Layer 3 of a small transformer language model trained on English Wikipedia (9 layers, counted from 0, width 96).
Take only the direct path to the model's output, skipping the later layers: a vector added to the residual stream pushes a token's score in proportion to its dot product with that token's output vector.

Output vectors of the tokens that the questions are about. A number n stands for (n - 500) times 0.0022.
"ill": 573,500,259,475,535,348,433,491,591,505,411,421,765,621,491,637,349,392,723,713,256,617,549,369,562,296,460,472,181,475,632,505,612,275,698,450,666,419,314,221,323,483,568,503,618,296,651,531,447,714,667,694,515,224,659,458,570,497,330,417,434,726,415,739,622,769,585,520,378,475,597,423,458,653,574,161,607,657,477,482,463,492,397,488,313,664,665,531,675,447,444,605,589,413,394,585
"D": 227,418,466,529,593,469,505,473,346,557,478,525,623,511,341,683,546,433,387,467,319,530,423,562,667,413,397,466,608,605,513,489,603,594,510,563,604,370,656,560,332,562,513,392,563,624,430,546,652,506,693,560,682,549,305,270,411,635,393,370,466,643,819,642,381,535,582,545,425,405,570,367,537,484,475,620,673,592,416,613,435,448,468,440,403,313,437,416,516,503,522,668,474,504,189,496
"W": 275,377,526,500,440,434,563,498,359,469,514,228,730,527,492,551,460,564,417,642,354,340,538,578,734,579,257,483,683,563,511,516,371,654,478,496,631,332,467,572,374,325,425,425,549,400,509,539,549,311,680,552,548,542,613,315,222,728,380,515,492,516,678,600,588,503,411,618,411,468,623,449,504,271,479,512,572,722,298,545,518,496,666,393,637,468,322,530,419,422,572,685,402,531,302,603
"===": 494,702,547,473,557,706,538,534,575,490,653,455,407,490,509,268,592,609,420,518,364,565,223,462,772,245,428,598,608,431,638,396,667,694,722,521,563,675,483,591,469,472,646,489,561,560,461,507,253,538,476,577,560,540,290,257,345,560,313,369,476,974,567,490,655,592,529,799,529,589,596,556,185,424,515,394,488,838,610,560,744,316,607,374,568,440,310,572,384,238,604,266,448,673,505,75
"ity": 530,510,330,633,440,371,482,497,649,125,741,637,481,776,595,281,363,649,722,238,557,573,682,765,535,458,672,609,542,489,325,379,332,511,543,261,528,456,748,592,616,470,672,469,548,140,672,553,334,203,847,750,763,702,359,524,614,613,637,450,575,741,828,423,264,444,354,495,231,312,307,665,581,665,392,620,458,531,553,600,725,334,584,265,406,505,580,245,468,504,514,599,394,463,577,357
"ou": 758,483,330,620,500,815,417,475,708,630,549,565,629,857,649,473,658,746,565,554,374,635,390,456,610,478,701,476,582,525,326,500,556,575,559,620,479,435,515,492,536,287,659,560,519,261,507,503,267,554,630,714,426,257,478,759,222,434,603,478,625,408,410,833,666,606,689,586,364,627,551,673,618,554,245,391,405,504,537,577,315,454,618,613,433,425,548,509,433,356,404,525,215,477,331,603
"ate": 664,455,205,623,374,261,398,560,362,583,571,311,384,742,469,294,227,672,656,585,615,615,604,446,495,133,561,451,472,525,239,530,459,459,612,622,504,417,512,457,437,576,675,414,539,271,482,487,379,325,568,604,770,471,387,675,571,567,648,633,609,678,517,353,519,371,433,425,310,438,643,442,423,618,310,734,350,766,333,396,403,330,425,723,473,533,639,564,431,341,179,448,352,453,564,477
"gh": 239,505,164,282,273,598,496,527,860,107,627,334,306,479,648,686,421,308,561,635,365,383,463,526,829,593,552,624,555,964,618,413,600,392,561,596,470,657,467,591,396,239,838,440,364,213,487,541,648,481,491,690,638,475,622,275,484,322,530,396,470,509,777,495,407,61,560,676,321,652,434,717,557,743,622,330,636,484,506,492,461,590,760,442,370,265,324,768,371,614,746,435,198,395,384,409
"ies": 602,672,332,206,491,298,520,612,649,574,639,490,338,634,723,443,432,334,687,703,621,722,253,663,688,489,324,426,642,490,275,480,438,629,422,366,685,536,725,557,406,432,619,528,688,642,456,487,523,524,377,748,427,470,505,439,613,620,316,320,364,615,582,626,588,584,280,348,195,484,412,562,681,286,297,511,485,393,630,482,487,767,713,692,384,563,257,713,582,433,613,601,427,576,515,287
"ge": 581,550,232,443,372,326,424,533,446,276,740,342,377,449,468,509,640,500,654,366,435,262,752,505,752,262,402,586,448,809,628,670,496,443,574,619,620,656,319,627,575,437,632,521,437,331,355,446,427,625,508,648,338,487,633,314,523,507,577,230,429,581,699,584,477,280,215,712,251,355,386,704,739,345,424,662,561,375,481,525,385,569,569,634,492,389,386,634,179,590,383,526,412,429,645,156
"c": 327,766,513,493,437,600,466,468,438,650,550,619,407,300,680,321,644,404,341,456,401,396,546,346,348,426,534,523,365,349,342,661,458,433,251,728,472,654,659,645,586,529,625,356,417,170,445,415,617,544,670,558,415,347,458,552,558,484,555,471,491,391,645,500,268,787,600,839,491,612,379,757,657,390,497,542,566,517,376,573,755,631,507,388,749,527,280,500,708,496,604,469,493,391,532,628

Each question shows what one neuron of this layer's MLP adds at an activation of 1. A number n stands for (n - 500) times 0.0021.

n23: 468,561,559,588,455,482,562,424,566,525,434,406,440,489,570,543,580,480,572,455,536,417,503,586,501,576,471,449,550,431,586,604,600,526,646,595,520,495,546,485,649,586,449,606,246,292,431,573,528,359,445,464,634,616,475,417,656,429,471,489,372,494,579,528,460,440,442,554,432,404,565,547,507,431,626,515,491,494,439,474,561,629,617,394,435,427,478,519,689,547,552,608,556,464,667,610
Pushed down most: "ou"

n59: 464,396,543,435,518,581,507,527,338,393,419,541,564,514,546,514,432,514,552,540,571,474,525,360,468,500,521,354,349,466,548,434,585,426,407,499,528,436,560,446,459,509,447,420,623,437,594,367,619,667,614,475,400,467,385,462,530,526,325,476,489,518,423,336,541,487,427,356,476,586,553,448,442,539,439,545,493,418,455,295,463,531,597,388,535,506,447,402,482,464,672,546,549,702,316,322
Which two tokens does it push up most, strongest first? "ill", "D"

n151: 399,474,416,479,385,491,549,563,535,531,549,629,450,431,629,603,548,496,589,485,537,499,453,326,620,439,561,417,435,656,454,339,474,644,588,554,488,520,509,372,521,408,437,543,523,502,495,453,515,582,475,493,576,511,575,441,460,483,660,546,451,408,477,504,494,395,450,673,534,564,447,434,483,483,648,598,658,584,414,566,369,579,539,571,523,390,332,454,530,416,415,499,546,450,432,475
Pushed up most: "gh"

n81: 566,442,537,468,451,554,600,536,538,657,554,449,472,426,639,522,462,284,265,573,400,465,540,484,416,354,530,519,516,619,581,528,493,425,453,562,438,417,586,503,463,421,370,427,416,506,467,557,468,432,596,484,541,433,602,441,476,693,470,504,359,488,488,487,403,502,512,544,431,577,595,380,356,546,516,516,576,435,441,593,539,456,571,498,576,489,414,444,476,547,382,487,447,544,409,474
Pushed up most: "W"

n176: 477,433,575,527,509,509,540,541,447,497,516,534,492,565,327,533,504,438,474,588,483,379,444,423,454,534,563,479,547,518,456,566,435,569,504,232,610,313,483,537,420,490,500,483,387,606,389,279,462,423,509,534,574,604,475,441,400,514,401,486,490,622,454,565,476,577,568,362,504,505,519,593,540,549,528,517,647,349,412,614,393,372,525,481,374,520,594,398,538,457,639,605,566,504,485,394
Pushed up most: "D"

n149: 581,369,529,484,518,550,502,623,397,457,536,528,414,447,412,563,511,465,591,449,375,500,474,427,494,510,391,468,506,438,552,642,472,549,537,540,376,401,442,471,521,547,481,510,468,445,555,551,405,594,497,720,538,650,603,549,582,505,594,442,594,483,531,414,274,502,591,475,546,361,341,492,462,621,523,558,548,464,435,511,593,459,440,521,446,566,567,521,388,557,486,385,620,625,572,440
Which three tokens does it push up most, strongest first? "ity", "ge", "ate"

n183: 553,450,576,520,539,551,465,388,488,447,546,495,491,710,394,520,495,377,593,385,612,553,521,493,554,469,620,517,544,620,398,514,506,433,497,617,505,659,390,465,463,566,424,512,463,593,472,550,558,483,614,418,667,535,570,397,432,585,457,479,480,600,412,320,589,448,517,555,418,585,520,556,436,358,426,572,498,497,613,555,456,575,562,506,618,462,376,448,423,378,666,532,405,511,423,514
Pushed up most: "==="

n53: 499,405,511,390,618,465,405,622,452,570,539,444,396,514,496,532,553,582,535,402,484,590,597,504,612,694,449,437,480,425,511,547,557,491,553,550,581,556,492,583,588,445,487,593,573,530,432,457,432,546,536,543,435,557,607,559,555,404,516,494,741,512,501,403,466,588,492,519,452,450,647,456,437,550,584,403,528,476,624,415,534,662,540,514,463,422,583,487,610,555,482,307,632,539,387,523
Which two tokens does it push up most, strongest first? "ill", "ies"

n72: 328,494,495,610,601,408,439,519,528,497,541,548,611,442,483,402,443,611,481,522,536,506,536,575,425,414,471,548,556,557,458,477,659,508,546,546,515,371,538,556,542,374,585,508,564,531,539,592,555,489,646,497,547,459,480,526,488,482,493,472,465,726,505,557,456,429,573,504,503,573,532,734,537,517,654,439,436,507,545,369,502,485,576,433,697,551,523,412,548,505,566,569,443,537,540,538
Pushed up most: "ity"

n191: 302,482,615,575,612,648,484,318,505,363,554,526,505,561,559,511,508,613,593,583,482,571,581,524,502,351,558,433,495,607,570,458,510,483,529,420,374,505,616,434,369,469,469,533,384,553,463,531,359,558,660,453,570,617,436,522,625,478,508,569,642,465,513,452,619,592,557,606,470,642,508,604,480,510,502,548,586,526,509,548,494,375,663,580,434,569,479,572,530,431,376,475,513,414,449,608
Pushed up most: "ou"

n51: 490,407,448,498,582,402,448,437,449,438,544,503,497,581,598,387,482,438,586,488,437,413,565,507,456,469,492,742,496,310,412,549,344,439,408,458,332,431,531,540,507,581,522,578,465,630,599,380,577,572,506,719,591,645,633,563,504,481,553,632,524,558,573,410,528,549,559,575,432,448,482,500,325,530,547,477,482,401,545,279,497,421,514,355,543,416,493,441,425,471,370,545,420,503,400,581
Pushed up most: "ity"

n66: 543,492,568,463,463,706,587,431,588,443,422,635,435,343,495,403,502,518,586,437,675,375,493,445,591,505,495,593,587,471,678,376,536,544,469,511,567,531,450,526,598,401,397,463,676,595,500,479,529,433,448,465,528,477,588,464,584,597,583,563,543,731,453,507,470,475,341,575,486,491,537,458,430,541,533,492,648,634,487,496,555,479,531,355,547,529,485,425,452,482,652,554,527,270,567,414
Which two tokens does it push up most, strongest first? "===", "ity"

n180: 474,438,398,668,411,416,428,429,490,434,438,580,638,498,477,578,591,511,586,419,336,540,661,410,370,497,421,591,367,493,427,561,454,604,519,453,559,582,569,535,457,484,417,484,561,453,595,654,441,619,588,305,546,519,468,516,407,479,462,522,531,465,308,431,508,341,406,380,397,502,488,489,512,482,439,650,514,478,553,377,497,523,506,487,643,530,608,623,502,458,546,426,377,501,242,481
Pushed down most: "==="

n36: 566,585,516,523,518,401,532,511,550,493,439,532,546,505,424,485,463,435,591,696,375,415,489,582,423,428,618,358,506,560,531,544,503,487,473,367,390,445,543,609,470,507,449,530,602,469,593,504,540,645,487,356,532,693,457,475,495,592,514,423,532,536,536,483,498,421,613,445,470,555,533,506,483,569,261,411,483,496,444,430,539,654,511,710,343,492,598,570,457,509,572,639,492,557,571,479
Which three tokens does it push up most, strongest first? "ies", "ill", "ate"

n18: 513,550,455,648,592,519,471,470,468,455,468,539,458,494,517,476,427,492,458,479,384,478,398,556,507,458,437,497,594,473,606,500,622,571,462,525,397,533,568,632,479,397,684,382,450,574,452,543,457,518,418,435,508,418,380,572,428,549,387,462,589,473,519,518,475,357,538,612,609,419,362,674,355,429,435,518,580,443,405,523,528,380,549,580,523,508,400,396,544,471,403,516,459,684,515,413
Pushed down most: "ill"

n54: 509,534,415,367,539,509,548,573,469,519,489,368,545,520,484,500,505,495,393,479,491,466,444,585,570,467,611,594,523,662,413,525,529,292,569,460,392,369,493,620,485,488,506,373,601,546,551,422,451,416,499,578,472,496,659,437,599,501,523,573,548,551,444,637,450,397,542,380,514,633,489,692,350,320,518,534,511,583,424,487,429,351,463,591,527,538,475,534,490,530,341,483,507,603,523,538
Which two tokens does it push up most, strongest first? "ate", "gh"

n7: 450,499,518,493,578,542,516,560,367,549,600,370,486,517,567,478,515,452,354,598,536,587,486,602,456,355,495,407,446,512,555,443,477,416,495,531,583,550,579,493,530,424,424,701,496,509,553,502,434,621,531,345,368,635,451,362,505,501,575,482,466,469,411,638,427,494,356,395,441,551,511,480,601,294,468,333,599,318,504,600,613,439,475,589,512,469,430,499,504,470,451,607,423,453,538,475
Pushed up most: "ies"

n121: 540,402,567,500,607,538,471,502,498,469,614,502,564,441,531,571,377,670,521,671,395,535,568,414,539,458,433,532,410,368,533,441,518,429,496,469,405,513,508,428,504,446,486,439,448,446,614,639,533,555,483,438,387,390,485,466,477,515,476,388,403,542,545,402,528,668,434,328,541,592,504,374,579,460,597,353,477,441,518,524,393,529,356,466,507,484,508,383,519,456,513,528,473,469,582,543
Pushed up most: "ill"

n44: 608,566,588,551,470,488,539,362,613,520,539,433,709,416,421,463,389,536,413,485,486,427,636,429,470,390,577,516,641,631,576,585,483,673,552,607,588,474,635,516,534,539,592,588,437,540,672,498,530,415,628,519,481,417,496,498,550,590,611,534,516,572,464,416,558,432,445,586,589,524,515,520,391,496,381,499,495,613,466,459,621,430,449,497,400,546,511,390,478,392,544,579,477,400,399,361
Pushed down most: "ies"

n181: 540,411,536,539,543,566,658,549,483,516,524,428,473,592,501,568,502,430,570,465,523,567,414,620,475,410,446,480,579,544,640,489,636,611,379,418,581,525,402,591,512,450,577,412,330,599,568,386,360,493,553,346,491,493,540,628,561,472,547,451,461,415,660,461,516,429,410,522,490,570,452,378,372,530,538,507,604,586,489,378,547,549,478,451,442,350,407,474,632,565,393,499,524,555,442,564
Which two tokens does it push up most, strongest first? "D", "gh"

n109: 362,506,712,582,530,514,633,425,462,578,529,405,528,575,477,411,462,616,554,502,547,444,527,480,431,426,444,467,516,432,665,603,499,432,319,447,468,474,483,685,415,534,426,455,537,547,486,607,466,523,463,490,636,448,493,520,588,479,320,549,647,439,428,534,537,647,494,473,369,501,431,583,618,544,469,476,568,465,529,659,396,609,436,464,557,556,501,486,423,533,609,441,497,500,473,451
Which three tokens does it push up most, strongest first? "c", "W", "D"

n155: 524,492,526,464,475,417,422,496,519,547,541,484,420,581,353,630,499,546,549,317,469,421,525,432,471,576,591,622,530,501,481,536,377,348,553,317,487,692,451,599,457,460,610,518,464,445,391,410,497,585,598,396,462,620,508,567,552,527,518,469,537,548,516,399,547,472,391,497,482,466,523,525,549,487,648,438,346,531,588,420,551,514,505,410,373,473,389,537,366,654,506,527,532,416,687,504
Pushed up most: "ge"

n113: 593,494,450,468,566,571,594,366,453,480,572,370,466,547,512,546,421,589,536,595,405,636,454,458,411,563,627,438,561,612,521,654,495,395,389,542,533,495,496,616,601,608,542,548,455,437,646,517,499,423,588,545,619,637,578,570,519,483,490,415,576,520,517,458,305,480,423,520,376,548,404,485,582,415,547,522,514,562,491,481,519,514,555,556,484,500,550,386,559,689,625,567,545,467,555,602
Pushed down most: "==="

n8: 495,700,538,501,501,455,588,499,568,362,396,517,503,428,539,356,355,512,337,503,516,536,476,468,592,474,426,642,563,685,495,509,462,537,616,483,481,520,411,660,574,499,409,600,542,542,388,519,341,488,552,416,467,563,442,424,423,610,496,586,494,364,484,464,402,570,486,441,388,461,491,526,609,395,676,504,496,442,535,510,399,369,358,415,414,413,684,459,535,631,503,430,575,483,421,600
Pushed up most: "ity"